Layer 5 of a small transformer language model trained on English Wikipedia (8 layers, counted from 0, width 96).
A neuron's activation on a vector x is GELU(weights . x), where the dot is the dot product.

Input weights of the MLP neurons that the questions are about. A number n stands for (n - 500) times 0.0011.
n20: 424,500,563,458,465,576,596,626,510,292,420,389,610,530,434,654,410,509,425,531,591,388,610,351,600,560,613,527,497,489,543,416,500,488,576,491,500,483,369,544,525,431,557,485,523,535,497,674,342,500,428,395,503,591,557,509,168,518,593,379,625,430,468,438,398,464,430,705,550,531,425,669,282,536,696,474,468,530,688,278,479,545,503,616,455,532,612,620,464,591,310,549,556,418,503,359
n39: 423,482,572,562,751,476,411,470,503,541,389,418,508,614,516,565,401,473,574,439,492,428,699,498,593,422,692,524,532,625,338,513,430,548,571,477,495,482,445,441,690,363,490,335,472,550,382,603,706,484,361,450,523,516,579,714,494,532,524,373,465,503,417,511,594,508,518,593,397,406,593,531,403,409,495,508,518,557,484,332,521,527,391,545,360,409,552,473,425,486,503,601,522,352,470,584
n56: 486,709,481,512,559,543,336,500,542,512,618,511,568,535,486,623,365,464,529,515,498,527,455,603,520,451,452,440,491,480,551,589,430,372,546,603,522,502,516,406,626,481,428,467,461,534,468,468,549,538,570,386,562,446,524,689,336,634,507,447,628,483,491,398,582,379,505,567,530,498,612,485,579,360,442,613,539,483,500,399,599,612,428,457,422,423,619,554,341,389,521,545,464,471,447,505
n67: 468,509,500,464,494,453,699,455,397,478,623,593,435,280,426,545,312,399,363,470,563,487,487,577,403,367,500,662,577,452,465,548,497,651,654,574,464,548,541,575,785,510,608,358,307,547,381,408,337,678,545,616,407,377,549,522,345,579,462,540,516,595,618,497,705,491,487,523,319,606,509,560,661,478,292,386,563,523,471,639,338,315,494,464,568,473,572,539,497,715,651,509,354,425,562,606
n73: 380,629,524,348,440,542,617,632,640,526,387,597,574,429,625,466,497,463,451,541,515,459,603,489,546,408,438,567,460,483,472,634,289,473,598,474,523,486,339,442,561,466,424,485,479,458,563,629,576,484,622,655,438,522,526,710,503,692,488,525,503,668,473,623,481,477,458,400,401,295,447,653,650,338,260,689,518,707,488,553,485,372,279,591,442,500,491,482,457,401,563,506,367,438,203,525
n85: 461,780,528,572,600,689,362,480,357,451,556,425,381,418,489,476,417,512,452,406,595,387,642,463,534,354,421,548,543,401,541,412,407,551,592,665,522,484,684,401,400,477,552,379,343,425,522,483,401,366,657,506,430,408,565,645,491,360,661,562,446,584,448,603,510,492,570,532,497,597,402,470,489,417,611,646,500,491,514,515,573,358,398,486,417,369,628,546,357,509,656,544,406,427,608,443
n88: 503,650,411,513,630,658,382,510,568,475,615,451,512,482,465,398,425,529,466,536,659,546,607,691,514,615,529,456,621,366,420,370,384,414,435,654,569,473,478,601,533,551,488,622,342,432,497,409,640,428,710,510,174,439,660,538,261,478,550,536,494,721,629,487,546,437,456,451,368,470,338,590,376,385,481,325,690,648,421,471,541,335,475,508,417,541,513,430,605,442,659,593,516,312,412,622
n94: 582,600,451,304,492,485,567,631,517,534,446,384,606,452,513,387,533,407,533,621,362,348,519,440,494,500,633,531,471,573,303,581,533,549,503,516,377,456,401,566,658,505,577,639,493,568,566,564,443,615,513,443,361,474,522,438,605,585,538,621,555,425,561,481,512,566,446,385,564,470,435,530,453,516,593,377,538,548,586,470,443,451,283,410,587,294,383,581,508,481,447,540,613,418,516,678
n95: 487,582,275,470,662,464,497,503,677,491,432,593,568,454,676,366,396,301,497,370,552,431,409,552,561,824,456,500,513,587,593,533,277,580,445,584,459,340,526,290,622,510,325,577,402,526,610,431,388,568,553,709,372,477,635,523,524,444,594,311,355,653,571,421,431,385,471,588,716,527,560,739,537,487,440,445,545,500,520,534,507,480,596,588,473,479,432,650,593,211,552,590,641,344,503,427
n99: 411,394,495,464,398,583,571,445,573,573,435,527,543,503,437,446,470,383,603,528,408,554,379,538,461,525,494,596,571,570,398,594,524,692,592,445,303,729,446,416,534,489,484,589,442,602,513,511,451,432,643,503,532,400,612,714,429,378,366,375,599,494,420,460,458,603,454,486,454,651,526,517,627,519,459,470,538,536,258,364,631,522,478,600,625,477,542,378,544,402,430,532,412,276,489,511
n103: 537,638,538,595,546,570,571,392,462,462,484,464,511,492,547,477,465,389,466,514,539,512,561,521,587,404,534,319,424,521,377,549,519,400,395,444,492,633,378,500,515,460,427,406,424,511,387,408,664,562,438,523,514,365,730,665,463,524,554,479,558,477,539,488,520,609,450,534,535,590,476,470,422,453,518,528,598,489,493,482,407,580,434,457,513,526,471,619,614,552,565,515,507,445,530,489
n112: 450,575,647,345,634,764,421,556,489,487,43,703,386,495,725,696,306,593,500,632,520,235,272,462,797,372,823,566,581,319,404,541,505,500,615,226,394,567,520,398,481,669,744,346,371,401,107,585,398,437,801,927,418,376,505,683,521,359,455,632,693,682,505,458,674,538,485,583,218,500,261,473,475,490,404,580,385,888,424,295,369,444,298,533,459,315,681,280,505,732,570,648,906,349,787,695
n116: 537,470,353,430,289,413,670,459,504,465,564,550,503,567,510,436,356,416,549,557,715,450,622,509,415,338,661,401,582,699,537,713,464,633,487,565,539,451,477,464,681,803,464,479,389,560,460,615,500,792,428,511,427,351,695,432,539,409,737,433,517,514,593,461,540,529,446,500,497,323,273,504,287,483,534,321,648,486,377,500,568,493,286,528,403,230,688,652,421,531,533,377,486,521,465,466
n118: 471,562,377,648,666,532,304,594,404,529,678,413,519,534,477,484,497,517,512,438,477,455,554,390,658,530,514,490,507,590,671,557,295,380,425,451,415,437,675,328,500,567,561,312,312,451,490,539,503,705,813,442,489,362,595,556,339,507,539,576,523,656,532,314,425,562,171,381,444,400,484,642,490,600,470,680,581,662,520,572,362,583,460,481,319,408,612,460,310,463,575,545,689,415,493,543
n147: 419,469,177,500,562,481,526,583,507,620,667,408,528,397,468,566,627,564,579,319,422,427,468,477,586,529,497,582,576,351,517,417,424,414,472,450,638,551,509,493,617,376,460,471,439,605,453,572,497,471,691,556,374,410,479,484,372,475,320,602,677,542,414,612,591,613,332,311,444,372,564,623,341,716,339,534,460,494,354,471,645,551,541,602,545,415,552,276,287,471,444,472,480,506,230,570
n150: 506,574,422,387,547,494,516,512,558,409,382,500,782,399,379,608,644,433,487,225,550,500,648,358,484,524,534,368,503,429,489,603,375,536,609,697,378,406,397,679,540,609,428,521,426,568,512,545,488,485,497,516,526,375,592,636,506,536,400,319,578,657,456,534,549,540,432,599,506,450,410,607,331,666,602,568,636,393,530,544,497,575,452,510,387,568,568,603,452,592,335,544,306,445,253,442
n179: 464,349,528,480,500,495,604,626,545,478,382,487,560,345,657,495,535,387,485,474,355,587,509,557,575,663,531,594,689,607,419,561,511,525,516,626,592,561,492,615,608,461,500,348,330,410,584,635,528,351,600,682,521,407,373,634,466,368,495,503,467,551,592,254,520,492,582,369,461,255,495,488,508,439,431,445,511,523,564,460,470,305,434,561,559,494,540,466,494,401,405,565,379,619,511,447
n198: 596,565,418,401,475,537,519,402,409,376,438,258,497,471,446,571,626,407,500,366,602,471,513,506,432,471,439,609,450,479,528,576,385,409,525,669,366,455,380,301,488,639,596,427,459,665,454,618,453,552,572,526,439,529,590,494,552,652,503,562,381,712,418,480,426,411,426,542,481,812,449,697,198,639,625,565,574,446,406,270,385,566,444,548,570,399,574,342,314,494,429,531,500,397,432,636
n202: 455,538,433,268,355,596,729,550,586,560,467,682,517,399,595,401,314,636,516,635,510,537,407,610,428,532,748,675,771,457,325,426,534,591,597,641,277,710,455,511,570,387,561,447,377,586,534,566,360,370,549,660,530,415,573,641,311,462,651,591,637,410,408,478,586,404,390,428,455,635,500,533,447,405,626,476,548,647,532,562,493,412,486,631,479,451,547,411,387,343,249,732,431,399,359,684
n232: 194,584,511,587,528,437,426,662,408,518,456,380,597,424,303,218,490,453,516,548,437,255,573,589,643,360,657,564,425,597,484,582,473,593,563,541,254,611,360,360,648,633,442,450,500,469,444,666,628,548,693,312,294,363,419,496,526,475,517,622,642,759,725,370,638,540,489,551,472,316,551,530,403,640,596,489,469,565,336,540,405,603,401,500,496,329,849,496,439,399,490,531,430,547,460,428
n240: 558,578,406,407,609,507,523,470,548,615,508,511,469,548,376,470,428,568,410,643,490,315,578,580,623,366,412,596,463,440,431,559,338,465,367,487,523,570,471,484,477,368,358,670,515,526,490,407,564,432,443,439,394,592,545,419,508,400,529,359,431,505,649,538,451,451,495,538,537,462,360,464,361,490,426,485,585,523,458,500,522,463,456,602,567,439,664,609,403,550,345,562,426,447,485,585
n257: 474,256,531,550,311,480,505,581,475,460,384,592,619,628,550,556,408,426,558,503,462,459,399,332,413,434,519,583,406,524,455,534,465,417,462,492,581,709,380,448,542,552,542,376,593,444,477,605,422,537,432,549,547,455,616,563,591,454,487,451,711,444,604,424,615,747,469,489,503,481,480,380,508,578,500,413,579,466,503,503,441,500,686,534,434,567,540,553,492,566,533,599,527,455,500,608
n262: 476,653,648,386,605,699,500,556,393,246,397,467,737,493,376,571,527,439,386,239,681,533,569,463,293,399,398,476,628,436,392,564,492,811,508,639,477,606,309,614,451,544,607,286,402,757,574,603,532,402,644,442,624,504,527,556,665,425,496,653,584,798,461,392,496,523,641,377,532,690,366,558,412,628,600,484,782,528,384,471,702,237,310,474,524,483,638,576,316,476,430,543,206,325,279,681
n306: 419,481,541,520,538,441,495,427,363,471,522,391,700,453,452,359,566,498,332,605,377,490,488,574,636,410,391,572,649,450,413,510,479,416,479,520,391,521,592,436,475,488,479,410,475,460,592,428,608,468,592,555,523,588,434,478,505,331,608,570,517,584,498,355,533,579,505,292,462,448,470,540,589,636,505,431,474,605,488,625,684,543,478,488,568,415,544,561,512,449,474,493,442,547,587,502
n321: 523,634,567,609,445,523,569,546,527,342,394,474,525,519,474,531,470,518,381,564,485,444,657,327,409,448,427,556,446,392,417,513,374,710,593,322,490,563,312,560,546,490,527,518,513,430,618,530,472,539,377,405,549,402,485,523,445,363,575,513,459,524,562,436,458,553,503,492,677,447,544,529,528,613,681,412,490,425,623,532,604,520,441,587,368,525,568,448,616,453,635,547,479,510,497,335
n326: 488,570,595,421,512,503,515,449,688,631,478,478,544,594,416,503,640,324,580,330,512,382,564,382,503,467,448,278,682,506,495,518,411,500,655,645,562,621,663,519,477,470,709,563,479,445,588,553,452,485,643,608,401,385,579,494,377,212,596,336,324,540,564,302,581,458,494,546,435,488,491,528,425,359,640,447,377,458,557,420,515,461,476,637,503,395,576,479,389,321,497,520,571,387,561,443
n331: 607,670,521,478,598,592,491,781,377,422,381,462,644,416,497,380,506,445,500,588,515,333,596,514,454,601,673,329,412,404,678,630,506,506,539,548,523,474,352,689,388,509,419,573,371,612,467,512,479,354,585,387,503,460,572,515,488,354,527,462,745,605,380,557,413,500,360,562,596,581,366,722,418,406,566,527,607,472,479,378,560,585,509,539,384,439,435,640,454,448,503,618,478,676,354,506
n353: 631,613,454,433,495,495,632,438,407,511,397,304,621,486,377,627,468,469,589,344,487,564,690,359,368,513,469,351,365,493,486,441,517,401,520,640,493,567,520,460,452,433,432,626,438,632,505,568,508,492,464,534,574,526,515,513,518,404,420,426,505,463,490,320,477,447,553,443,530,590,571,545,418,587,436,548,607,446,699,308,651,485,503,564,562,587,516,544,482,539,458,601,529,609,586,531
n356: 668,560,415,518,387,628,625,466,484,354,556,500,388,492,643,611,461,488,532,469,488,279,404,553,507,512,416,569,573,514,459,555,462,624,494,442,681,463,666,420,420,399,701,561,381,482,527,365,424,643,622,739,393,549,759,555,588,338,476,519,458,444,659,415,552,677,277,438,515,547,450,519,533,488,491,506,536,522,509,384,464,415,413,517,264,581,361,466,454,435,553,515,629,323,606,454
n360: 498,522,491,537,567,584,578,411,626,504,390,463,487,481,425,498,376,285,486,622,545,597,544,599,635,495,488,482,441,558,457,468,443,516,560,366,459,494,413,404,573,473,583,429,514,338,504,484,534,530,368,432,583,353,545,457,573,516,604,634,459,533,619,540,535,596,625,661,561,458,386,493,413,509,498,397,567,472,480,507,412,405,473,550,431,563,530,557,505,544,596,416,385,451,572,523
n368: 316,477,544,369,536,397,444,514,620,352,426,386,549,330,497,490,560,369,412,514,627,564,528,431,573,493,767,594,547,440,472,687,448,612,626,611,567,410,520,686,452,459,467,623,331,632,609,500,426,639,646,514,547,527,481,425,273,206,540,489,443,531,424,567,564,564,590,545,446,437,500,660,432,408,703,520,420,689,331,531,634,510,365,522,445,254,407,606,197,424,596,740,416,635,597,538
n379: 622,506,386,629,643,647,483,474,305,559,328,367,418,570,448,475,401,556,355,250,730,480,420,401,620,503,493,477,559,567,647,536,450,464,551,397,463,435,573,400,349,660,488,451,352,459,468,658,546,447,761,561,472,437,534,588,332,294,545,581,659,657,399,341,400,503,315,453,419,487,503,480,425,425,552,564,510,573,409,245,584,510,406,442,507,267,702,447,372,487,634,522,601,503,610,539

Each question shows a token from some text and the vector x that enters the MLP there. A number n stands for (n - 500) times 0.016.

" Republic": 470,509,545,559,531,449,573,496,524,599,414,517,514,474,542,550,577,502,558,488,355,544,543,433,492,422,442,471,464,492,524,488,512,496,459,555,486,500,543,618,544,494,426,570,719,529,595,535,450,458,416,533,519,517,419,529,526,485,506,459,530,504,507,449,450,480,517,514,578,352,436,524,508,547,417,560,532,396,534,501,485,518,549,232,436,591,443,529,539,470,511,462,526,473,484,446
Which neuron fires most, and how strongly? n150, at about 1.4

" of": 439,491,556,514,564,452,594,479,519,574,565,468,419,538,567,511,561,481,539,551,392,555,534,499,436,461,402,420,483,523,491,600,476,466,499,468,543,462,547,504,506,475,427,576,638,475,565,555,515,576,442,497,498,431,482,483,507,559,529,493,457,569,578,459,425,445,502,486,503,449,495,510,495,495,496,496,498,527,519,441,516,453,451,128,520,551,436,579,511,484,525,572,515,522,465,499
Which two neurons fire most, strongest first? n94, n73

" played": 532,545,520,586,525,490,563,528,542,596,523,421,446,603,553,540,564,428,439,494,506,503,496,458,531,446,483,502,508,487,488,499,542,572,487,489,551,446,459,493,586,540,444,487,672,508,525,538,477,457,439,512,479,555,568,499,490,462,507,485,512,513,530,479,448,397,527,502,510,496,387,555,483,432,464,444,526,534,441,450,533,499,505,135,503,485,486,548,506,536,635,472,407,546,514,483
Which neuron fires most, and how strongly? n116, at about 1.3

" the": 497,535,503,493,561,541,485,485,482,642,516,502,483,428,478,522,530,521,508,482,534,472,488,482,555,540,464,510,483,531,508,473,526,465,515,500,564,495,485,493,510,485,476,498,790,496,508,524,506,499,518,441,506,505,487,494,506,496,475,509,524,488,486,457,424,524,444,531,504,518,515,511,537,501,464,520,529,489,483,480,505,503,505,50,496,464,504,525,483,515,532,487,539,476,479,497
Which of these neurons fires most? n379

" Île": 547,544,511,477,526,461,524,479,541,623,458,514,504,477,518,464,590,436,514,492,498,519,501,488,434,595,438,573,544,493,487,558,558,438,466,520,577,474,511,462,496,555,439,542,725,455,552,506,411,519,508,489,609,533,532,521,448,408,485,448,486,419,479,432,477,526,454,499,524,551,630,596,550,445,404,512,425,386,525,487,484,516,444,222,510,526,463,500,585,529,552,526,493,466,459,446
Which of these neurons fires most? n95

"west": 480,525,631,528,492,460,548,480,526,498,526,500,515,559,612,528,598,354,491,554,440,516,435,527,553,508,464,490,496,523,469,464,483,464,434,506,570,517,509,586,533,493,482,428,765,442,545,507,453,417,440,493,521,517,509,513,477,502,511,500,450,421,512,533,459,492,438,520,516,510,554,431,556,465,423,496,423,382,496,482,562,573,443,224,499,460,519,557,588,545,479,521,553,512,512,460
The three highest activations, in order: n103, n257, n56

" =": 554,559,521,629,558,576,565,520,501,636,500,380,529,505,477,508,559,514,523,558,415,542,482,501,546,537,483,508,504,434,454,440,496,418,438,480,646,471,442,482,581,440,472,547,627,434,532,523,483,504,546,497,399,621,556,607,408,493,431,451,551,428,531,528,407,463,534,537,515,560,475,581,476,494,425,546,503,499,513,417,479,445,495,276,493,516,452,403,562,498,492,482,431,534,512,450
Which neuron fires most, and how strongly? n88, at about 1.6

" debut": 495,610,540,502,501,421,593,557,459,578,566,520,510,498,532,574,455,486,515,513,515,497,547,417,526,499,453,517,503,546,480,542,468,510,506,491,499,443,486,504,480,424,442,539,693,524,453,552,495,521,482,489,579,565,363,581,512,450,447,487,439,454,516,505,465,435,497,544,483,498,497,531,551,427,517,480,507,591,498,496,486,511,527,144,480,447,408,603,549,438,565,482,485,518,492,472
Which of these neurons fires most? n73

" ": 542,517,529,493,601,524,522,506,482,503,565,499,430,494,493,580,658,492,482,572,425,505,536,510,494,502,470,527,550,498,454,556,436,450,534,482,548,471,530,439,535,572,503,529,736,470,502,545,473,481,408,480,469,518,423,620,455,498,428,375,532,494,511,505,409,431,525,499,516,443,530,517,464,460,465,558,470,535,525,533,539,490,518,167,510,446,484,541,538,465,514,509,488,510,469,461
The three highest activations, in order: n56, n73, n39

" teams": 459,513,538,570,534,480,554,564,553,493,479,475,498,528,475,501,578,480,452,486,514,478,506,480,493,447,395,504,485,511,500,438,489,494,454,597,542,455,513,502,572,492,447,526,681,518,566,539,524,504,384,489,516,552,541,509,454,438,421,495,503,434,522,487,489,456,631,504,510,522,510,454,558,561,513,507,538,524,471,454,573,411,476,120,455,524,497,608,499,535,614,498,458,484,466,490
Which neuron fires most, and how strongly? n262, at about 1.5

"\n": 525,525,558,538,439,547,537,493,506,687,515,492,521,478,480,443,598,473,487,539,462,493,459,526,502,557,551,513,514,445,351,571,481,486,455,558,548,533,453,489,585,496,411,544,710,467,496,502,453,471,612,487,520,558,518,588,419,535,471,451,545,432,502,579,501,481,519,486,474,570,443,535,483,441,481,509,496,507,477,459,549,506,476,201,561,518,438,457,472,454,434,483,497,484,518,449
Which of these neurons fires most? n99

" he": 564,510,511,502,540,498,488,629,477,478,530,493,492,495,537,497,517,481,508,561,416,494,521,506,512,466,528,518,533,539,568,503,452,485,467,512,592,419,491,496,532,458,395,529,738,595,492,527,478,499,385,510,505,595,519,545,529,542,472,487,512,516,504,474,409,487,508,498,517,506,372,625,372,471,487,532,512,529,509,413,490,449,545,165,437,508,475,462,485,460,537,492,499,557,508,539
Which of these neurons fires most? n331

"The": 501,508,476,483,525,543,473,499,480,666,569,447,486,482,485,519,524,471,507,536,487,495,484,432,569,562,440,516,491,516,490,497,482,446,505,476,570,466,506,482,579,485,474,466,787,487,536,548,466,527,549,452,511,623,464,542,464,467,457,509,499,444,507,451,419,532,448,520,508,510,514,512,550,508,454,531,493,523,489,480,530,524,489,123,476,504,517,470,471,481,545,524,513,473,523,490
Which of these neurons fires most? n118

" a": 485,516,532,501,558,445,519,585,485,579,460,515,465,485,543,561,516,503,494,574,499,444,452,479,530,485,462,509,524,520,519,521,512,468,538,468,582,439,559,478,501,471,484,559,758,520,475,536,496,479,541,494,529,530,429,504,475,416,480,502,539,475,504,514,475,441,542,487,525,483,514,492,486,490,449,539,480,548,430,440,494,545,481,99,453,393,452,536,534,502,564,488,559,493,526,533
Which two neurons fire most, strongest first? n112, n379

" known": 523,543,468,399,539,550,561,523,527,646,525,448,423,500,532,542,490,453,513,498,526,485,546,429,507,460,491,537,459,500,499,547,561,493,502,515,534,449,463,482,647,545,449,486,665,551,520,503,496,481,476,483,544,533,503,555,473,462,531,505,443,492,515,471,437,488,508,475,567,502,545,532,541,397,460,477,489,475,488,528,448,542,495,122,502,413,430,559,485,492,480,432,503,555,554,547
The three highest activations, in order: n94, n56, n116

"qvist": 533,520,542,540,475,496,599,515,497,564,490,573,472,501,485,536,511,485,442,497,506,419,497,569,498,453,423,590,505,479,541,436,470,479,398,537,538,497,461,501,461,539,451,549,713,498,545,507,504,589,261,427,608,586,419,509,466,466,456,555,505,514,470,528,477,501,509,483,483,546,563,486,500,465,498,503,495,569,518,497,545,533,472,198,474,520,444,592,592,500,544,488,475,489,445,463
Which of these neurons fires most? n321

"He": 544,460,524,503,463,521,418,532,454,591,589,508,495,487,513,578,532,483,539,538,487,505,498,540,538,484,506,522,526,525,517,472,486,438,481,489,630,430,463,502,549,492,399,487,845,539,495,503,452,530,492,465,510,628,488,501,528,494,503,506,415,515,467,460,449,486,474,550,446,557,514,550,460,420,509,505,481,559,520,483,508,458,486,210,494,480,407,419,437,463,543,548,513,493,536,490
Which neuron fires most, and how strongly? n56, at about 0.44

" season": 492,504,539,475,483,453,599,532,510,518,572,510,536,450,522,598,535,483,534,529,438,515,557,434,495,403,488,492,549,472,497,481,421,464,520,463,512,472,454,564,560,488,424,592,633,518,534,552,504,491,510,467,603,550,342,558,514,493,438,432,442,530,554,552,439,394,534,529,479,498,478,590,505,408,508,483,437,519,549,436,517,480,490,185,520,440,428,598,552,490,591,510,519,521,566,477
Which of these neurons fires most? n368

" The": 515,503,472,496,535,508,422,531,483,658,541,494,479,501,484,521,523,454,482,512,511,467,473,437,588,553,443,486,495,509,503,499,500,473,498,493,542,478,489,500,551,478,506,483,808,476,515,537,462,517,567,459,475,572,476,501,492,464,494,490,492,461,512,444,417,494,438,543,485,532,473,530,516,509,492,550,511,550,535,486,519,492,482,99,492,512,510,506,460,545,537,512,496,486,521,515
Which two neurons fire most, strongest first? n118, n379

" Golf": 501,480,505,528,521,512,569,483,537,555,567,502,556,468,460,540,516,472,502,558,504,521,522,414,537,539,431,517,455,482,515,483,468,470,455,444,549,497,528,446,489,496,516,494,791,560,505,546,472,406,461,471,468,669,461,551,500,433,493,439,511,437,504,567,446,570,514,499,505,572,501,451,561,549,424,461,448,422,571,544,590,547,421,246,493,610,446,588,460,497,427,419,427,521,534,440
Which of these neurons fires most? n306

" Č": 486,542,577,450,512,441,560,517,545,663,562,503,491,421,584,532,536,488,432,530,471,444,508,529,527,523,433,525,500,521,533,472,512,496,497,547,623,540,569,516,464,505,447,546,784,451,494,467,415,496,318,474,480,615,499,474,518,503,450,468,552,475,511,528,395,554,546,504,450,533,444,418,425,540,504,515,441,572,525,486,554,514,472,279,504,492,471,444,455,489,526,440,459,469,492,469
Which neuron fires most, and how strongly? n240, at about 0.93

" with": 478,494,548,549,498,458,560,569,487,627,548,489,501,563,542,534,451,510,498,582,463,501,575,464,487,471,451,433,565,572,497,518,539,475,526,495,549,424,467,418,474,492,456,521,649,486,490,544,489,559,444,473,483,528,439,543,473,503,542,464,446,511,545,478,409,432,443,510,453,474,537,509,472,478,487,513,555,602,464,487,510,472,454,112,484,432,483,577,548,517,605,477,500,521,514,506
Which of these neurons fires most? n116

" an": 501,576,555,472,532,572,481,529,467,652,501,498,466,452,465,626,584,497,480,472,551,452,516,500,580,503,462,499,514,523,472,492,485,463,479,533,599,480,504,479,523,559,444,492,739,491,437,507,467,500,460,481,476,510,474,506,491,494,468,486,536,519,472,452,463,469,479,500,503,529,540,507,558,463,484,506,495,486,487,536,494,564,469,99,523,507,533,491,477,476,513,482,498,471,478,488
Which two neurons fire most, strongest first? n56, n379

" Football": 468,502,471,552,633,432,618,469,527,529,473,483,532,506,513,542,552,504,515,526,299,462,513,430,481,445,461,517,525,511,464,484,475,452,422,541,585,517,572,554,546,459,445,521,674,523,550,572,502,389,509,518,515,580,456,551,515,487,459,457,536,490,520,462,464,530,574,512,565,480,507,523,552,561,365,485,478,457,512,485,482,465,551,209,484,601,464,548,544,436,458,454,437,568,518,468
Which neuron fires most, and how strongly? n179, at about 1.6

" Trophy": 555,501,555,650,485,489,578,433,486,496,482,411,555,540,517,505,568,485,503,522,367,514,551,494,455,495,563,500,444,489,477,439,571,441,466,472,588,499,421,565,573,513,440,539,617,500,609,575,505,483,509,481,463,651,575,524,447,405,476,435,522,372,533,504,462,525,568,591,475,525,509,407,504,491,409,461,483,459,536,426,481,523,506,312,555,591,384,484,597,494,490,479,488,513,534,366
Which of these neurons fires most? n353

" south": 501,552,593,532,504,506,544,543,529,544,502,480,450,623,556,503,557,366,484,520,497,523,525,455,538,546,470,422,476,515,439,487,476,488,442,536,543,576,496,616,498,510,473,514,765,464,496,519,437,438,381,513,528,512,573,488,435,424,496,504,448,434,476,566,379,470,420,508,474,494,549,542,465,452,465,462,427,427,537,473,595,537,437,268,524,455,485,585,560,570,483,503,558,560,524,471
Which of these neurons fires most? n20

" (": 547,524,519,493,580,477,514,479,492,642,549,509,455,495,468,544,571,523,454,514,400,522,488,509,452,523,474,497,524,490,457,451,531,461,499,535,622,574,507,489,580,527,441,494,846,550,451,495,512,503,511,494,488,510,552,577,432,519,420,508,534,496,480,529,398,436,496,478,491,468,438,534,417,479,469,496,458,567,521,538,530,484,497,223,483,453,481,493,459,463,440,489,536,527,475,498
Which neuron fires most, and how strongly? n147, at about 1.4

" were": 565,519,531,544,489,539,536,582,500,595,557,454,488,563,497,565,492,500,522,522,431,444,538,516,524,505,432,537,538,475,481,486,509,587,490,500,574,461,512,493,634,400,449,510,650,483,534,498,549,465,453,515,448,516,529,565,466,502,470,468,463,521,484,440,398,431,474,453,538,531,498,534,437,483,465,522,532,574,438,499,500,499,544,105,453,497,429,524,460,466,569,493,510,503,515,502
Which neuron fires most, and how strongly? n356, at about 0.87

" 34": 492,464,547,547,450,488,552,496,485,522,522,467,517,477,556,544,580,524,492,462,490,471,435,604,525,441,485,582,516,480,408,452,569,600,535,595,538,562,541,532,570,471,528,550,685,474,585,485,437,538,453,410,492,449,412,510,579,439,502,520,410,392,484,499,305,330,525,496,479,576,545,455,535,429,555,560,476,578,551,529,491,473,525,320,441,573,474,511,475,461,414,457,493,479,539,479
Which of these neurons fires most? n202

";": 463,497,551,611,531,501,571,449,441,597,568,472,477,448,495,486,530,530,492,468,436,490,407,592,418,475,415,553,543,521,503,479,430,613,494,479,452,474,571,454,449,486,521,594,670,521,529,559,433,544,517,519,436,413,416,481,468,536,461,506,378,594,531,594,462,334,548,466,460,586,530,454,468,460,536,505,497,445,495,497,567,526,586,289,500,538,465,412,522,587,515,530,498,578,516,455
Which neuron fires most, and how strongly? n67, at about 0.62

" 42": 466,470,507,554,461,485,555,473,534,528,512,464,505,486,547,541,565,545,499,452,490,459,437,561,533,464,461,578,537,485,400,462,569,581,543,572,530,558,538,504,559,439,511,555,674,475,591,512,418,531,433,425,498,430,399,496,586,459,527,555,416,395,501,506,302,347,506,491,469,577,538,472,510,438,544,548,514,591,575,535,523,453,533,299,466,610,465,541,504,494,394,434,465,461,529,492
Which two neurons fire most, strongest first? n202, n94

",": 472,502,514,622,488,526,476,551,506,717,467,491,490,446,528,509,521,445,489,586,416,441,536,461,490,514,465,528,502,480,497,495,506,470,488,471,493,498,560,485,549,531,403,471,728,492,512,547,523,544,486,464,527,550,449,505,481,514,519,483,470,610,515,446,375,438,509,510,501,468,454,588,441,534,514,508,524,513,533,500,462,467,507,162,498,486,496,591,472,459,553,520,473,499,497,508
Which of these neurons fires most? n232

" corner": 500,523,546,490,526,389,513,480,545,554,506,519,482,501,556,562,496,449,509,552,476,539,516,407,473,494,514,483,525,515,506,557,432,472,491,485,560,511,499,489,508,443,468,539,834,542,535,530,475,494,421,472,534,588,478,520,443,470,533,412,428,477,505,587,473,360,579,503,482,475,553,530,557,505,485,477,429,473,491,509,516,589,493,193,490,420,510,562,496,487,472,501,546,482,503,487
The three highest activations, in order: n56, n39, n368

" rounds": 546,514,514,504,532,496,594,588,488,455,574,500,498,591,510,522,578,527,471,465,543,489,499,546,530,463,395,531,488,520,530,446,472,532,526,505,550,493,460,523,574,484,430,512,752,499,533,526,472,445,375,433,483,503,472,510,464,473,484,468,486,450,559,470,418,384,540,511,484,501,416,499,498,565,499,506,535,483,467,513,583,449,533,165,505,514,554,593,498,523,586,486,468,473,465,435
Which of these neurons fires most? n262

"iri": 535,518,544,508,538,508,498,461,411,549,580,502,473,472,498,549,530,476,505,560,471,472,512,538,497,444,425,514,534,502,481,442,579,451,481,493,606,473,542,421,489,572,430,478,718,463,544,512,487,570,276,483,538,592,468,519,457,488,469,434,529,443,522,399,482,469,574,523,591,543,652,395,456,434,433,538,456,487,505,492,482,543,549,281,533,572,463,528,581,411,459,583,514,563,468,460
Which neuron fires most, and how strongly? n56, at about 0.96

"exp": 564,506,522,426,484,428,507,503,509,472,590,533,455,502,541,525,542,450,476,497,427,461,492,540,492,534,358,488,637,510,487,461,514,457,505,455,584,516,557,477,601,529,382,507,773,567,518,502,452,501,518,516,540,567,465,579,468,491,460,508,514,473,505,576,397,502,444,535,568,503,537,465,476,480,467,504,481,481,454,553,473,452,536,214,531,573,483,567,513,393,485,434,472,512,518,493
Which of these neurons fires most? n95

"è": 542,542,480,409,590,543,512,491,516,583,537,528,452,533,500,596,527,444,530,447,506,495,460,441,543,493,417,530,532,503,484,440,501,451,491,480,569,548,439,418,561,505,479,535,723,492,488,471,507,463,344,477,554,617,445,537,398,554,489,475,497,416,531,560,470,550,517,512,453,541,493,435,488,527,382,564,475,503,578,430,480,481,481,270,477,598,445,497,643,541,575,380,480,532,561,499
Which of these neurons fires most? n360

"le": 570,474,534,505,552,543,515,483,527,554,530,442,499,544,472,548,471,457,539,591,383,557,426,467,493,427,462,543,446,476,501,527,432,389,451,431,511,500,449,461,508,457,465,549,783,515,525,547,467,476,408,527,528,530,464,553,504,529,536,517,374,483,574,487,472,582,541,521,482,621,446,453,485,499,447,408,402,442,550,463,569,534,452,349,503,683,488,413,521,596,517,483,513,557,593,471
The three highest activations, in order: n360, n257, n353

"ret": 555,542,511,511,514,492,513,508,513,492,623,464,515,539,512,534,531,447,546,572,433,481,476,523,558,410,463,508,536,508,454,487,390,535,483,435,504,530,415,507,574,512,471,507,832,465,516,513,489,450,363,482,592,582,477,585,477,560,484,483,461,371,542,488,458,532,498,483,514,542,528,530,522,527,432,459,482,365,520,503,491,513,608,304,429,608,453,445,546,516,498,455,463,515,531,428
Which of these neurons fires most? n321